Layer 12 of a small transformer language model trained on English Wikipedia (16 layers, counted from 0, width 128).
A neuron's activation on a vector x is squared ReLU(weights . x), where the dot is the dot product.
The model reads these tokens: " st" "ud" "y" "ing" "," " he" " under" "t" "ook" " a" " " "vol" "unt" "ary" " " "position" " at" " the" " Ho" "t" "el"

The vector x that enters this layer's MLP at each token. A number n stands for (n - 500) times 0.01.
0 " st": 520 589 528 457 468 545 543 440 566 356 322 506 553 468 413 540 537 329 559 661 531 476 466 492 453 675 566 444 507 479 637 570 335 560 611 500 458 564 426 470 498 495 516 427 691 392 922 519 518 503 440 596 289 467 611 515 607 531 565 483 465 483 452 423 446 546 573 523 574 384 422 597 481 488 556 550 565 496 466 469 511 550 502 479 483 519 547 395 487 619 354 530 515 496 526 479 668 422 465 664 433 498 543 626 440 432 449 502 344 518 434 467 452 433 459 384 524 465 394 380 533 483 571 453 424 417 460 558
1 "ud": 484 646 485 496 545 523 653 508 492 387 360 609 500 184 474 494 429 437 476 535 522 488 520 473 545 608 506 443 581 594 486 548 504 643 412 592 310 510 643 635 585 538 502 323 572 345 773 520 494 480 501 632 425 571 475 435 621 481 531 659 376 393 484 370 478 313 563 514 535 513 397 594 441 583 479 469 472 527 525 535 546 289 520 317 535 557 443 433 470 753 359 495 604 630 496 365 410 509 519 568 412 447 382 687 553 436 363 544 478 525 458 479 371 518 489 569 657 464 563 456 407 589 585 498 422 470 452 416
2 "y": 444 531 514 391 516 510 609 449 541 476 332 543 564 310 464 614 527 464 606 491 473 483 453 732 424 607 529 390 489 435 516 622 372 635 561 610 451 460 392 518 489 457 560 344 664 519 829 483 591 562 482 592 476 525 424 504 484 392 362 544 550 404 448 242 542 584 346 597 485 584 566 501 458 554 460 587 537 485 451 445 638 450 411 382 514 444 349 405 504 589 278 533 401 486 546 420 602 455 536 568 363 615 492 463 441 467 611 666 563 551 635 562 528 454 407 470 529 475 496 428 444 439 761 443 453 514 535 525
3 "ing": 448 583 453 562 369 429 484 460 501 482 413 584 511 434 482 489 477 395 576 478 391 442 530 524 443 735 484 493 436 485 479 597 519 553 557 514 446 541 453 497 554 502 527 490 480 423 907 499 549 522 482 632 323 489 488 564 618 437 496 529 576 508 476 423 459 531 492 530 506 595 431 497 424 470 510 560 463 539 432 483 542 420 496 487 492 478 471 466 484 604 206 650 499 431 525 489 489 413 481 374 516 564 467 552 352 505 524 674 635 515 490 516 486 489 459 482 462 560 486 606 534 489 721 473 508 469 398 376
4 ",": 366 630 533 504 434 368 469 453 484 425 346 489 506 491 500 534 611 480 538 524 567 455 592 501 452 801 515 459 577 533 581 540 517 550 576 561 464 548 523 453 435 486 504 488 662 358 794 515 545 488 472 518 371 515 572 535 488 468 530 477 468 562 532 383 466 594 657 561 538 492 384 573 497 417 534 532 433 475 452 471 591 481 491 526 481 451 580 489 566 574 329 505 492 486 436 473 547 485 457 491 447 492 440 562 321 456 452 482 505 474 513 442 429 450 578 551 369 435 521 493 490 436 657 484 513 464 434 539
5 " he": 523 541 581 514 375 450 570 401 680 439 597 577 345 367 520 531 445 442 503 550 635 429 561 524 484 604 647 491 615 488 527 456 724 522 554 505 491 549 429 324 412 397 630 467 675 455 736 567 433 565 475 529 421 363 568 519 440 663 417 514 550 549 581 273 386 460 641 516 545 463 452 492 356 551 583 408 469 431 626 594 404 514 335 496 424 464 599 571 506 562 347 520 467 150 463 457 590 570 540 493 568 543 568 469 577 429 414 465 540 511 570 457 466 501 517 421 548 330 467 428 408 488 744 446 462 356 568 555
6 " under": 355 588 445 474 636 516 412 478 607 386 430 467 556 395 412 574 482 373 694 615 499 528 539 526 540 627 319 516 446 447 558 433 506 531 543 607 347 530 635 370 397 545 651 472 524 507 705 514 430 536 569 465 318 590 511 541 515 538 408 602 509 437 453 569 428 474 415 549 406 423 401 566 385 617 555 423 619 543 493 451 551 634 493 531 374 665 430 615 556 633 324 585 532 549 489 405 604 489 528 451 435 326 550 606 482 574 376 440 547 624 472 428 470 621 333 400 479 657 549 407 565 470 578 474 430 382 576 341
7 "t": 495 667 459 527 526 459 531 565 495 421 542 486 506 335 462 435 467 456 525 523 577 401 575 444 444 563 492 509 436 453 663 456 758 613 528 563 304 597 516 604 423 478 491 389 528 643 655 603 377 610 551 524 387 454 571 593 459 457 545 455 580 235 621 590 415 429 621 509 424 514 392 555 389 472 609 509 708 754 528 416 531 431 566 326 530 424 442 466 539 580 292 526 489 487 605 454 613 386 577 322 495 416 507 550 531 597 407 660 530 429 391 444 584 483 553 388 528 659 457 412 432 499 656 479 350 473 430 321
8 "ook": 564 526 513 488 507 467 631 437 505 460 352 509 575 400 390 433 418 388 541 497 546 480 590 554 378 610 383 615 439 441 533 447 503 424 472 431 207 584 388 562 492 456 407 393 652 568 740 516 582 553 494 607 480 568 654 633 558 517 477 530 398 300 437 362 467 533 481 628 451 598 338 497 573 534 524 489 562 568 333 422 679 436 540 419 510 559 463 445 497 631 222 611 404 387 598 419 570 431 608 365 543 657 468 643 545 583 495 662 603 446 577 492 593 563 462 326 558 599 533 489 488 555 554 473 467 543 534 289
9 " a": 426 582 561 476 443 477 540 225 560 543 633 432 429 622 562 550 594 483 469 597 500 585 551 485 488 650 501 536 587 439 535 506 463 534 559 515 584 467 504 428 503 503 578 533 489 542 974 519 518 486 549 640 365 511 493 589 601 469 420 511 438 443 549 401 452 544 491 557 507 473 410 528 387 463 564 493 534 447 533 518 537 583 448 541 592 422 494 523 423 619 229 469 548 317 429 533 558 407 434 500 474 483 403 532 387 463 449 523 482 473 452 485 464 673 423 501 464 508 412 382 507 504 661 495 420 495 383 436
10 " ": 533 543 515 480 489 657 468 367 420 516 689 368 544 527 243 635 455 494 648 627 591 555 462 574 469 528 499 461 447 533 478 512 658 434 444 500 558 452 379 565 467 538 608 442 644 536 632 505 565 429 509 368 174 479 535 542 500 391 526 521 476 508 520 361 501 463 529 498 356 540 497 530 550 513 497 569 482 464 429 511 565 446 420 484 562 523 492 523 472 648 454 608 525 414 539 557 530 536 473 502 417 465 561 413 308 419 432 509 519 464 498 584 446 558 527 635 487 502 495 388 599 537 593 558 421 545 378 452
11 "vol": 581 483 488 431 511 519 587 612 615 343 631 569 390 472 413 685 483 548 461 602 657 508 517 457 435 578 508 577 507 441 389 645 508 620 409 417 571 548 613 458 460 475 630 496 619 614 684 453 381 448 512 440 315 379 415 498 730 431 645 571 480 407 362 321 610 366 527 511 372 541 473 554 505 485 474 594 534 478 542 519 493 425 390 521 658 439 565 451 482 487 543 584 527 306 502 453 516 528 494 461 401 484 458 603 249 291 423 645 435 636 408 600 471 437 442 532 488 513 512 299 663 564 593 504 457 536 476 533
12 "unt": 435 310 486 406 421 509 531 498 464 345 538 602 593 593 423 505 472 504 499 634 601 573 518 436 502 492 454 793 582 691 453 703 571 474 534 341 535 483 711 647 434 577 617 487 503 430 616 459 510 489 418 464 445 451 414 392 443 591 531 565 365 358 397 508 479 484 487 570 286 435 589 455 382 502 608 653 431 480 556 543 488 698 417 553 487 437 446 238 484 438 444 623 575 583 500 565 295 416 504 526 410 567 527 587 632 549 536 611 495 608 517 519 565 573 510 441 553 579 208 333 458 674 613 446 507 506 409 478
13 "ary": 420 483 545 488 435 399 524 482 455 436 596 459 566 490 407 541 573 562 466 588 544 442 540 511 532 677 499 453 502 420 474 468 528 563 525 542 677 533 538 583 438 531 597 446 463 338 867 527 531 535 448 502 406 550 362 530 506 465 445 557 369 397 435 496 550 528 371 576 489 569 575 353 450 453 629 615 507 422 496 515 512 324 535 478 566 432 413 420 467 577 168 558 552 459 504 528 562 518 461 392 501 539 414 437 516 478 506 623 559 606 587 604 578 598 431 503 413 509 427 435 454 657 673 567 472 473 451 488
14 " ": 541 508 498 487 466 648 497 389 520 543 586 455 535 483 231 606 474 401 586 630 572 506 444 553 504 633 509 548 494 445 466 530 633 499 501 514 508 544 352 577 511 474 483 436 627 425 640 513 506 465 509 491 129 482 491 457 512 431 517 516 531 575 482 358 479 480 531 567 341 530 564 536 467 525 545 509 523 432 430 452 515 531 444 470 548 431 519 482 467 610 387 610 534 518 541 556 655 490 505 482 426 502 474 436 369 511 498 485 529 469 512 552 434 511 527 592 474 462 437 391 520 540 627 571 425 533 389 531
15 "position": 571 384 414 501 454 449 550 536 557 526 819 536 599 502 502 533 356 483 509 567 628 552 524 488 534 688 528 581 567 518 447 690 507 574 503 472 481 549 495 483 537 423 499 379 649 311 698 372 413 636 465 450 270 397 472 444 547 512 515 572 516 536 370 304 553 435 586 430 559 598 548 518 513 521 491 491 453 487 517 410 485 596 457 438 540 427 583 349 447 469 371 631 481 415 593 572 584 395 590 396 374 427 481 652 365 397 563 477 469 646 564 516 451 554 546 494 422 482 443 382 519 504 642 383 542 554 499 542
16 " at": 312 533 450 513 467 440 416 487 634 393 465 540 372 602 488 627 415 461 508 447 530 482 637 510 543 671 481 414 495 436 486 500 462 487 488 562 599 660 348 393 547 580 539 552 625 363 759 502 479 495 525 515 473 477 340 587 517 404 464 527 527 493 482 414 560 607 379 516 197 461 406 437 381 525 714 394 456 514 477 400 583 641 566 659 549 506 516 523 469 501 344 635 550 541 545 642 564 429 538 420 322 566 519 529 487 539 506 597 484 611 580 499 539 507 514 498 270 552 590 366 499 545 637 444 372 515 342 562
17 " the": 548 544 530 547 479 342 438 244 518 445 417 470 445 484 457 562 419 750 485 478 605 544 508 492 557 699 536 433 539 501 437 598 510 464 570 711 620 460 546 529 589 523 429 479 418 413 705 592 499 466 485 533 427 485 502 609 472 437 509 483 500 571 556 495 530 496 482 532 406 429 272 496 478 537 670 505 421 502 561 545 525 537 459 511 537 511 532 447 427 497 242 509 547 357 462 491 622 454 426 626 449 468 521 547 542 411 460 521 474 518 547 522 466 452 537 574 386 587 460 462 522 520 620 483 540 412 463 494
18 " Ho": 521 527 625 453 419 647 587 526 388 478 667 367 427 361 438 575 589 486 482 499 555 614 727 455 557 583 392 433 461 553 544 611 468 447 474 546 563 460 550 589 621 470 441 440 685 507 566 526 391 472 491 366 419 577 576 501 563 447 468 479 522 479 466 362 333 484 557 498 363 502 488 524 662 494 610 582 620 421 599 456 524 445 375 364 452 469 460 568 502 703 271 526 487 443 555 570 513 583 521 464 363 406 481 452 198 536 429 444 555 667 537 540 542 426 391 509 421 559 476 362 567 458 576 514 481 503 397 580
19 "t": 523 459 470 359 491 481 488 362 462 643 674 517 547 450 558 421 402 600 653 427 540 551 558 476 537 491 444 505 605 526 510 327 763 628 414 492 566 490 547 745 481 505 475 572 650 631 741 545 354 432 433 435 560 462 575 508 358 462 512 416 584 424 496 509 425 486 608 439 210 562 350 504 510 528 497 577 709 584 630 383 424 454 511 432 616 370 446 520 465 648 394 443 529 498 558 545 298 524 506 264 412 340 589 551 426 484 470 405 596 592 450 432 471 415 485 595 539 491 480 602 404 568 714 452 378 459 352 598
20 "el": 536 429 600 438 644 497 450 458 496 586 746 504 562 460 587 533 410 628 510 429 527 613 399 502 451 519 408 463 500 484 413 519 755 484 419 551 581 407 489 614 629 541 370 451 640 481 753 442 429 430 533 394 459 382 399 446 462 471 522 436 334 444 390 361 491 423 498 472 259 634 467 476 800 377 479 359 677 416 554 554 535 580 541 358 571 392 326 429 455 651 357 455 478 559 512 551 535 569 604 415 423 611 501 525 351 607 583 487 526 559 626 406 512 442 499 585 369 549 507 573 623 552 673 516 421 438 408 613

Each question shows the input weights of one neuron of the MLP. A number n stands for (n - 500) times 0.00098.

n469: 697 483 657 560 380 352 325 478 494 503 481 159 666 486 474 537 549 565 468 442 517 298 537 491 394 495 465 425 552 417 403 589 500 538 552 516 453 463 434 546 593 618 367 654 614 331 553 619 658 460 472 520 535 558 529 606 555 323 494 460 599 553 475 600 639 503 720 543 480 494 526 528 530 350 515 463 446 586 483 442 511 488 644 615 413 460 385 449 447 520 505 341 527 472 545 604 644 792 376 586 414 497 572 418 573 544 569 426 418 618 370 376 442 525 431 571 467 468 636 406 331 523 580 440 503 592 429 509
Its three highest activations, in order, are on tokens 17 " the", 4 ",", 16 " at"

n506: 488 551 563 477 461 433 525 448 539 517 480 523 416 510 444 421 422 378 464 611 521 575 561 425 556 356 645 521 595 263 589 469 555 641 467 493 487 627 420 361 583 488 559 525 507 485 416 626 536 558 552 561 452 593 557 532 587 320 390 574 609 633 556 550 596 413 672 543 456 372 474 565 489 497 343 546 543 630 510 512 588 663 492 555 500 628 487 490 550 549 482 508 510 488 375 503 644 462 671 497 602 409 446 568 605 352 453 537 373 421 555 535 477 631 423 434 616 261 513 385 460 349 515 378 553 500 500 586
Its two highest activations, in order, are on tokens 5 " he", 0 " st"

n3: 667 388 577 562 560 449 575 666 300 429 492 526 767 466 469 489 486 489 446 534 437 548 517 466 551 359 408 453 460 360 424 590 581 555 404 468 428 444 324 460 500 506 334 449 429 406 423 462 638 561 387 489 476 494 506 340 486 602 424 377 534 463 500 428 608 568 511 479 602 599 830 505 638 486 482 652 640 421 477 601 506 517 584 555 526 458 561 360 415 497 482 558 532 565 492 678 506 699 628 576 435 615 588 465 381 351 772 439 536 659 561 372 554 453 409 469 530 454 539 442 505 448 468 598 382 475 459 422
On which token does it fire most, and how strongly? 20 "el", at about 3.6

n4: 711 486 321 359 444 604 364 403 671 635 507 465 713 397 607 214 577 503 538 692 500 304 469 441 569 361 647 298 552 688 438 462 454 472 528 555 486 534 365 566 507 524 510 699 386 497 494 613 588 582 591 415 856 611 671 333 379 561 421 503 654 419 596 578 636 560 470 375 569 466 493 564 439 697 457 476 446 696 514 493 493 357 489 475 611 462 432 480 430 483 506 468 483 699 426 596 436 595 531 503 476 356 386 226 412 496 583 315 558 514 379 378 469 534 611 462 680 412 688 493 490 461 235 425 527 379 457 777
It fires most on token 19 "t"

n36: 436 506 454 553 416 500 399 514 378 434 526 304 532 412 676 476 506 465 635 390 375 674 485 432 394 453 655 315 461 403 432 432 606 542 677 687 425 354 503 533 526 509 395 438 411 380 546 537 539 448 356 535 702 485 521 545 595 483 373 488 429 635 469 560 476 497 646 369 585 415 382 506 512 518 610 562 457 550 665 574 459 437 593 633 438 527 370 418 449 331 582 407 368 534 540 427 742 589 439 776 432 368 568 534 679 309 615 491 383 545 515 413 583 517 456 576 520 620 672 347 443 647 494 465 520 577 467 424
On which token does it fire most, and how strongly? 17 " the", at about 3.6

n164: 491 522 485 564 482 599 460 572 553 523 381 500 490 431 500 567 405 519 488 588 327 218 428 440 609 540 374 381 408 602 498 550 525 465 468 523 535 471 313 492 478 476 514 488 341 552 471 550 561 605 563 483 482 642 430 495 607 502 545 399 673 406 519 538 530 623 563 492 572 413 546 421 582 318 611 525 317 678 488 498 605 621 366 505 493 500 704 532 603 522 500 563 467 538 428 664 393 347 500 540 511 480 540 436 454 432 488 372 480 500 411 612 495 427 386 569 570 417 426 581 526 573 460 552 475 465 577 463
On which token does it fire most, and how strongly? 3 "ing", at about 0.25

n227: 494 592 470 476 545 361 409 599 386 630 461 243 303 507 615 435 483 374 656 455 558 407 517 705 595 260 417 404 589 339 534 558 371 420 548 608 438 527 353 431 493 640 503 605 407 413 516 510 569 651 566 611 642 548 586 399 596 424 633 490 724 569 513 566 679 563 434 493 340 459 367 368 200 381 535 493 511 829 565 368 430 462 462 619 445 626 587 662 470 565 617 354 699 471 450 697 640 377 423 510 735 697 459 412 523 535 566 454 436 469 542 363 490 477 333 615 447 710 614 569 559 538 441 500 537 357 314 601
It fires most on token 16 " at"

n15: 441 555 520 562 355 430 441 507 541 512 488 538 517 473 712 483 376 576 415 523 318 468 450 422 488 520 599 458 588 376 535 568 539 500 520 540 449 562 460 475 569 498 544 493 444 403 580 582 418 490 571 562 658 634 619 449 631 551 470 522 642 490 414 387 455 721 410 500 500 557 500 291 554 307 594 440 455 545 379 517 374 485 531 477 520 508 478 562 490 460 484 551 495 541 446 412 454 681 495 615 482 520 485 390 480 416 495 443 473 718 531 438 540 505 442 547 423 703 493 487 628 393 411 636 545 600 611 634
On which token does it fire most, and how strongly? 16 " at", at about 0.84

n66: 539 402 567 551 536 390 554 434 570 614 353 431 420 619 518 557 721 570 404 594 455 767 601 491 482 457 621 588 491 463 488 398 331 299 383 467 607 464 506 594 447 561 566 446 442 418 464 411 646 603 494 606 444 443 582 368 395 631 581 527 494 631 391 448 542 532 564 487 661 497 665 120 426 431 363 673 421 518 410 468 629 609 527 607 500 422 406 266 567 485 635 439 503 523 296 469 589 485 482 625 540 278 614 526 506 482 528 475 482 402 466 497 404 456 530 408 549 461 571 323 584 515 531 627 485 389 361 444
Its three highest activations, in order, are on tokens 12 "unt", 0 " st", 9 " a"

n502: 497 630 442 516 483 553 458 601 325 573 355 549 568 379 405 229 345 564 386 583 474 136 572 424 357 515 579 312 418 480 555 572 483 683 474 546 500 536 359 658 716 573 364 731 408 531 369 638 666 645 589 613 627 694 391 510 431 363 627 529 569 470 550 544 671 443 468 587 634 425 420 541 341 317 503 533 407 591 572 687 638 517 480 426 599 408 481 510 345 546 703 637 469 412 510 547 443 564 478 578 526 513 569 600 506 315 530 250 555 456 456 539 414 510 549 442 743 497 400 413 323 457 478 587 419 503 524 532
Its two highest activations, in order, are on tokens 1 "ud", 7 "t"

n172: 508 489 546 497 537 523 355 411 503 451 500 629 511 647 456 378 447 478 439 373 410 558 503 433 506 450 559 215 643 534 486 478 377 403 553 503 455 547 520 565 599 590 618 566 392 571 482 521 551 547 327 530 515 408 503 657 564 305 606 437 537 704 468 731 452 538 438 276 392 439 583 249 396 497 520 375 564 492 425 538 445 607 608 549 268 533 582 539 398 385 452 429 609 401 459 626 548 467 574 539 547 291 517 540 505 511 601 540 461 574 480 522 593 404 581 390 478 661 481 699 460 489 489 445 489 634 466 605
It fires most on token 16 " at"

n63: 497 587 471 587 383 458 582 642 569 449 542 604 465 516 484 582 519 441 429 470 575 480 495 481 399 434 445 514 478 421 601 396 595 503 585 283 402 422 297 506 446 540 434 538 407 490 485 455 508 403 322 446 447 420 550 522 434 519 811 497 494 442 605 458 381 511 630 657 437 421 576 500 477 456 398 544 603 405 237 526 438 588 514 562 588 407 559 357 664 626 668 478 411 621 500 602 620 476 476 639 440 386 516 458 527 641 553 424 514 293 514 446 533 554 547 397 532 389 438 405 355 492 560 543 614 568 458 654
On which token does it fire most, and how strongly? 14 " ", at about 1.5

n264: 494 431 509 530 466 470 468 600 506 347 407 582 491 591 509 482 672 500 521 466 445 267 576 488 425 470 780 494 488 400 567 366 469 596 460 531 441 470 463 567 434 663 342 633 538 305 500 494 410 581 497 512 618 625 515 575 506 704 403 521 623 447 633 618 472 491 524 481 427 458 494 376 368 540 412 688 513 524 698 409 494 485 828 578 482 369 503 419 529 479 495 522 410 634 320 516 665 378 199 551 532 559 388 445 500 561 551 500 518 276 565 300 601 416 448 488 497 632 590 389 403 500 456 485 593 381 287 590
Its two highest activations, in order, are on tokens 7 "t", 16 " at"

n103: 545 699 537 344 603 497 612 762 332 408 444 405 388 470 490 490 637 341 544 448 308 479 781 486 385 445 538 635 459 332 547 323 636 261 582 547 130 480 340 521 637 517 516 527 282 471 472 451 486 399 500 487 525 616 438 535 405 573 544 298 634 576 494 583 329 585 714 543 497 652 399 460 437 490 525 612 486 774 480 467 664 438 427 542 329 497 477 567 615 377 601 354 289 637 566 472 535 460 570 473 527 521 493 669 533 462 689 405 215 462 556 523 627 600 517 436 533 376 460 548 674 586 562 382 476 561 458 493
It fires most on token 7 "t"

n364: 519 557 588 594 578 533 514 432 344 516 381 483 440 520 597 353 273 523 363 564 676 299 624 608 693 395 442 360 359 566 697 480 411 456 510 516 418 318 349 446 457 644 251 627 275 335 512 593 585 450 422 536 805 514 710 648 450 565 533 510 683 411 215 661 385 451 585 568 745 433 414 702 410 574 378 520 415 547 446 442 615 497 774 497 389 604 553 672 571 358 494 390 542 477 379 400 490 634 368 517 521 497 651 513 497 493 590 441 563 545 472 516 503 510 403 380 562 520 642 442 562 520 535 434 437 372 462 437
Its two highest activations, in order, are on tokens 8 "ook", 6 " under"

n474: 517 385 512 458 451 582 607 444 390 602 439 415 581 542 458 560 748 467 340 374 319 242 434 540 699 505 601 548 491 397 554 488 559 463 767 432 380 521 612 506 578 689 520 584 491 523 447 465 500 551 338 368 548 494 337 621 591 465 609 347 509 478 549 444 589 421 706 506 579 582 584 426 487 482 475 288 503 509 649 485 515 380 584 662 454 509 536 317 518 491 585 677 318 564 373 516 562 464 548 684 559 623 679 416 479 451 643 528 500 525 366 259 424 625 400 521 564 383 401 515 421 568 436 416 620 442 506 455
It fires most on token 12 "unt"

n441: 443 436 521 500 385 388 624 473 509 386 429 525 415 732 524 613 475 416 476 429 407 542 433 494 482 435 550 471 439 440 390 515 475 512 549 389 637 648 390 478 419 572 556 427 643 514 327 618 662 645 515 826 543 602 407 346 525 381 476 467 747 544 468 428 515 583 450 591 549 463 747 301 446 488 417 540 600 442 665 695 446 590 665 619 420 503 488 361 467 509 514 453 611 568 402 598 754 300 392 552 395 447 506 357 512 395 593 550 612 475 450 506 602 389 273 664 470 376 455 575 509 568 453 515 476 610 487 458
Its three highest activations, in order, are on tokens 2 "y", 16 " at", 13 "ary"

n286: 643 622 537 667 445 521 571 543 427 532 530 376 704 557 588 459 675 602 453 532 506 347 380 383 544 368 401 503 456 578 403 257 477 500 494 494 429 397 573 487 634 469 454 569 537 354 408 609 423 391 537 643 556 522 411 717 443 414 437 559 573 802 690 542 392 408 506 467 550 491 665 564 621 411 425 632 500 503 532 494 571 494 503 519 475 582 701 500 378 551 378 597 210 582 623 546 519 645 553 711 506 388 450 352 587 388 386 301 547 306 361 522 490 463 465 428 662 660 441 535 329 561 500 475 513 649 311 519
It fires most on token 18 " Ho"

n395: 508 446 459 482 518 299 243 491 305 550 552 264 404 443 479 524 527 441 485 600 479 443 542 434 386 505 357 437 479 423 413 392 374 420 461 472 442 405 388 342 544 591 454 718 468 494 418 486 537 417 406 571 497 497 564 438 458 465 461 470 761 472 681 614 524 541 666 576 620 548 429 553 516 458 497 443 374 521 861 413 417 530 509 457 530 521 473 669 616 654 535 512 534 561 664 596 534 644 420 416 484 433 527 534 594 561 542 512 551 531 361 482 609 485 283 464 448 652 586 482 645 537 532 747 580 705 361 500
It fires most on token 18 " Ho"

n309: 531 662 631 482 259 510 491 451 428 539 540 396 435 615 521 500 548 364 426 689 368 488 402 503 394 534 527 401 536 424 515 512 512 324 470 403 436 570 301 455 442 497 385 541 414 455 516 471 575 497 497 740 428 509 428 518 747 451 518 400 866 751 446 622 527 460 523 547 577 506 606 440 466 393 509 663 435 671 464 566 602 521 448 445 458 518 494 518 563 584 639 649 392 474 382 399 497 381 348 420 497 672 287 460 558 494 654 509 479 388 439 453 353 439 458 538 649 485 482 603 463 563 466 529 453 705 442 465
On which token does it fire most, and how strongly? 3 "ing", at about 3.8

n311: 441 372 441 554 395 495 509 691 538 481 475 451 694 663 591 440 651 475 268 483 404 702 651 437 489 413 607 677 474 462 560 500 406 488 506 594 556 554 250 535 418 458 445 685 531 288 448 343 529 483 469 475 529 540 541 382 575 609 552 423 552 485 481 521 535 381 661 381 540 417 526 494 337 514 625 348 521 443 578 489 559 636 620 553 434 517 461 409 439 362 456 494 530 530 400 467 732 494 368 471 315 398 391 451 607 427 524 476 543 535 497 475 471 460 540 628 564 349 602 450 276 549 357 443 571 494 459 503
Its three highest activations, in order, are on tokens 15 "position", 16 " at", 12 "unt"

n117: 565 547 529 488 515 431 474 457 367 595 393 448 463 488 485 532 670 519 515 417 447 474 473 535 498 560 691 451 425 347 369 361 403 515 505 380 366 461 408 525 454 495 423 379 471 409 475 588 535 532 377 583 567 470 495 467 510 510 399 333 583 508 585 541 393 601 570 419 550 505 508 445 436 502 613 629 628 461 500 428 371 545 480 561 475 455 447 456 562 435 603 589 604 648 563 533 614 611 444 488 651 656 332 659 476 513 521 515 520 523 721 534 580 517 433 601 490 349 502 561 474 575 467 522 399 545 408 650
Its three highest activations, in order, are on tokens 2 "y", 13 "ary", 4 ","

n276: 432 434 579 621 403 476 605 525 299 519 555 416 698 374 540 517 509 463 540 421 430 551 414 529 506 495 468 404 419 367 451 367 518 500 569 406 365 400 497 593 602 511 444 377 466 353 547 486 424 514 520 554 556 387 302 737 578 483 618 414 477 523 453 594 485 570 553 466 483 457 535 447 425 465 308 664 509 483 468 570 517 541 491 473 535 359 619 452 447 393 594 597 599 431 337 554 677 672 596 606 576 597 448 517 683 231 492 571 517 346 497 591 480 494 598 563 609 550 460 338 508 638 511 511 511 823 313 620
On which token does it fire most, and how strongly? 13 "ary", at about 0.79

n459: 517 653 471 647 584 336 323 420 649 497 514 509 532 712 585 444 703 477 382 721 503 376 294 420 688 434 557 540 361 424 491 432 421 753 402 566 292 459 512 330 541 364 397 344 377 346 503 480 452 518 486 634 533 595 554 646 645 592 335 582 539 503 534 464 455 700 529 500 562 544 515 431 595 444 565 500 481 421 420 654 535 602 473 539 553 642 572 520 534 548 463 409 551 523 537 360 564 549 422 524 516 542 524 604 584 428 626 427 535 361 497 346 315 573 432 471 469 320 585 485 394 458 503 409 597 530 482 494
Its three highest activations, in order, are on tokens 9 " a", 0 " st", 4 ","

n233: 407 667 608 563 494 561 535 436 643 461 500 395 512 416 449 539 433 433 506 558 439 238 560 461 494 388 360 450 452 460 398 533 358 534 548 592 573 450 374 503 485 535 613 518 500 548 270 457 640 716 328 571 503 790 539 445 470 518 545 545 730 479 704 614 669 500 660 567 587 431 528 547 432 431 459 533 566 655 530 462 762 685 436 577 500 557 362 453 561 373 551 414 566 555 520 550 595 351 506 647 550 393 575 471 544 375 378 441 503 423 389 447 536 367 509 607 506 394 530 411 442 457 491 444 509 776 345 485
Its two highest activations, in order, are on tokens 7 "t", 0 " st"

n109: 613 525 358 453 519 503 574 644 465 453 424 487 620 560 487 652 452 488 396 516 519 307 752 529 588 472 532 576 522 601 462 256 539 452 535 403 448 525 300 465 497 478 601 654 377 446 483 552 552 575 435 634 729 506 660 529 586 330 604 283 548 426 588 545 446 656 589 577 453 500 513 537 507 478 497 664 600 610 427 521 584 631 652 390 538 449 422 356 402 392 460 199 355 643 833 533 445 398 472 516 469 574 440 409 661 420 453 304 350 503 419 400 605 559 402 356 515 391 422 342 561 355 482 578 478 560 588 625
Its three highest activations, in order, are on tokens 7 "t", 8 "ook", 0 " st"

n425: 396 522 491 699 596 324 615 482 580 627 488 262 626 468 358 535 423 503 554 468 222 350 500 456 327 590 542 437 328 500 418 339 565 371 567 426 403 397 427 446 553 457 543 478 362 401 379 543 587 656 555 531 617 532 606 416 510 512 709 281 519 622 385 529 516 580 525 503 740 699 584 574 674 310 326 592 463 683 500 586 618 410 464 536 560 538 565 456 668 618 477 500 536 591 405 526 458 602 438 465 539 285 513 539 506 298 459 552 340 523 539 599 455 525 465 481 375 292 441 477 528 529 564 519 566 757 490 459
It fires most on token 4 ","

n131: 651 636 289 412 420 505 426 480 432 489 503 463 506 612 564 439 607 512 309 491 384 395 521 515 524 440 691 379 226 584 282 497 438 503 430 508 333 485 622 534 587 562 222 286 435 425 500 372 494 536 559 569 635 543 644 572 488 630 452 341 482 389 442 537 531 609 568 532 485 521 550 288 623 609 497 485 522 376 473 579 539 552 323 522 570 512 655 470 685 530 582 503 564 506 447 600 413 645 399 461 462 392 482 375 571 515 694 375 581 671 400 557 555 434 509 596 485 565 641 593 620 574 512 542 677 603 328 491
On which token does it fire most, and how strongly? 18 " Ho", at about 0.16

n454: 727 402 470 442 531 503 482 523 290 699 490 517 737 561 364 459 517 341 605 393 394 404 409 384 544 282 586 553 585 371 524 500 497 517 343 522 396 524 480 476 490 623 549 598 480 352 481 487 503 758 483 500 544 459 386 619 292 278 456 325 747 531 529 423 449 674 517 529 558 432 684 388 320 401 475 643 714 432 544 447 547 393 417 741 469 476 557 345 457 637 564 490 422 575 599 454 413 424 467 595 491 276 507 406 636 304 623 486 399 622 329 376 356 423 296 652 526 576 413 670 681 503 549 483 672 466 574 699
On which token does it fire most, and how strongly? 19 "t", at about 2.2

n482: 584 480 607 569 321 470 525 628 369 364 299 330 507 659 606 573 681 542 589 611 466 444 642 360 259 607 695 424 467 398 467 460 429 480 404 602 351 470 394 446 330 578 583 401 471 434 597 545 561 526 532 608 558 503 678 347 340 558 639 365 584 517 636 446 426 593 606 620 420 457 439 503 297 244 359 662 406 599 387 542 699 503 490 585 487 586 559 592 535 343 416 493 506 682 400 568 687 474 357 748 600 291 354 522 578 443 488 353 356 534 309 458 440 575 500 661 554 386 536 436 522 281 389 457 447 390 517 556
Its two highest activations, in order, are on tokens 4 ",", 0 " st"

n467: 596 463 503 429 761 568 605 437 594 644 387 394 555 414 691 605 553 346 580 681 403 380 438 379 389 415 481 471 332 325 528 420 443 368 698 540 428 451 407 481 521 530 375 558 431 500 432 548 739 717 557 625 454 385 459 617 342 422 346 558 631 566 435 487 522 653 395 595 556 500 544 437 458 327 410 741 360 654 577 617 470 684 494 548 320 488 343 582 476 553 581 468 515 461 440 659 456 518 321 534 585 506 438 385 412 500 457 513 411 525 557 412 391 561 618 475 596 550 564 450 443 641 382 638 558 454 309 485
It fires most on token 2 "y"

n365: 433 396 436 432 480 473 597 428 260 730 375 575 681 292 578 425 444 262 510 589 500 466 646 461 636 567 724 480 373 584 332 328 520 573 493 527 377 288 510 477 625 548 378 694 421 386 405 547 573 619 642 577 449 418 572 437 435 681 364 581 602 586 615 497 730 623 459 621 614 461 530 440 261 379 426 701 691 591 493 686 449 595 689 550 350 572 519 506 478 412 459 533 624 541 544 426 427 621 577 484 537 381 513 429 548 378 563 493 545 360 380 458 356 606 360 461 462 447 378 560 465 543 491 500 642 591 322 468
It fires most on token 3 "ing"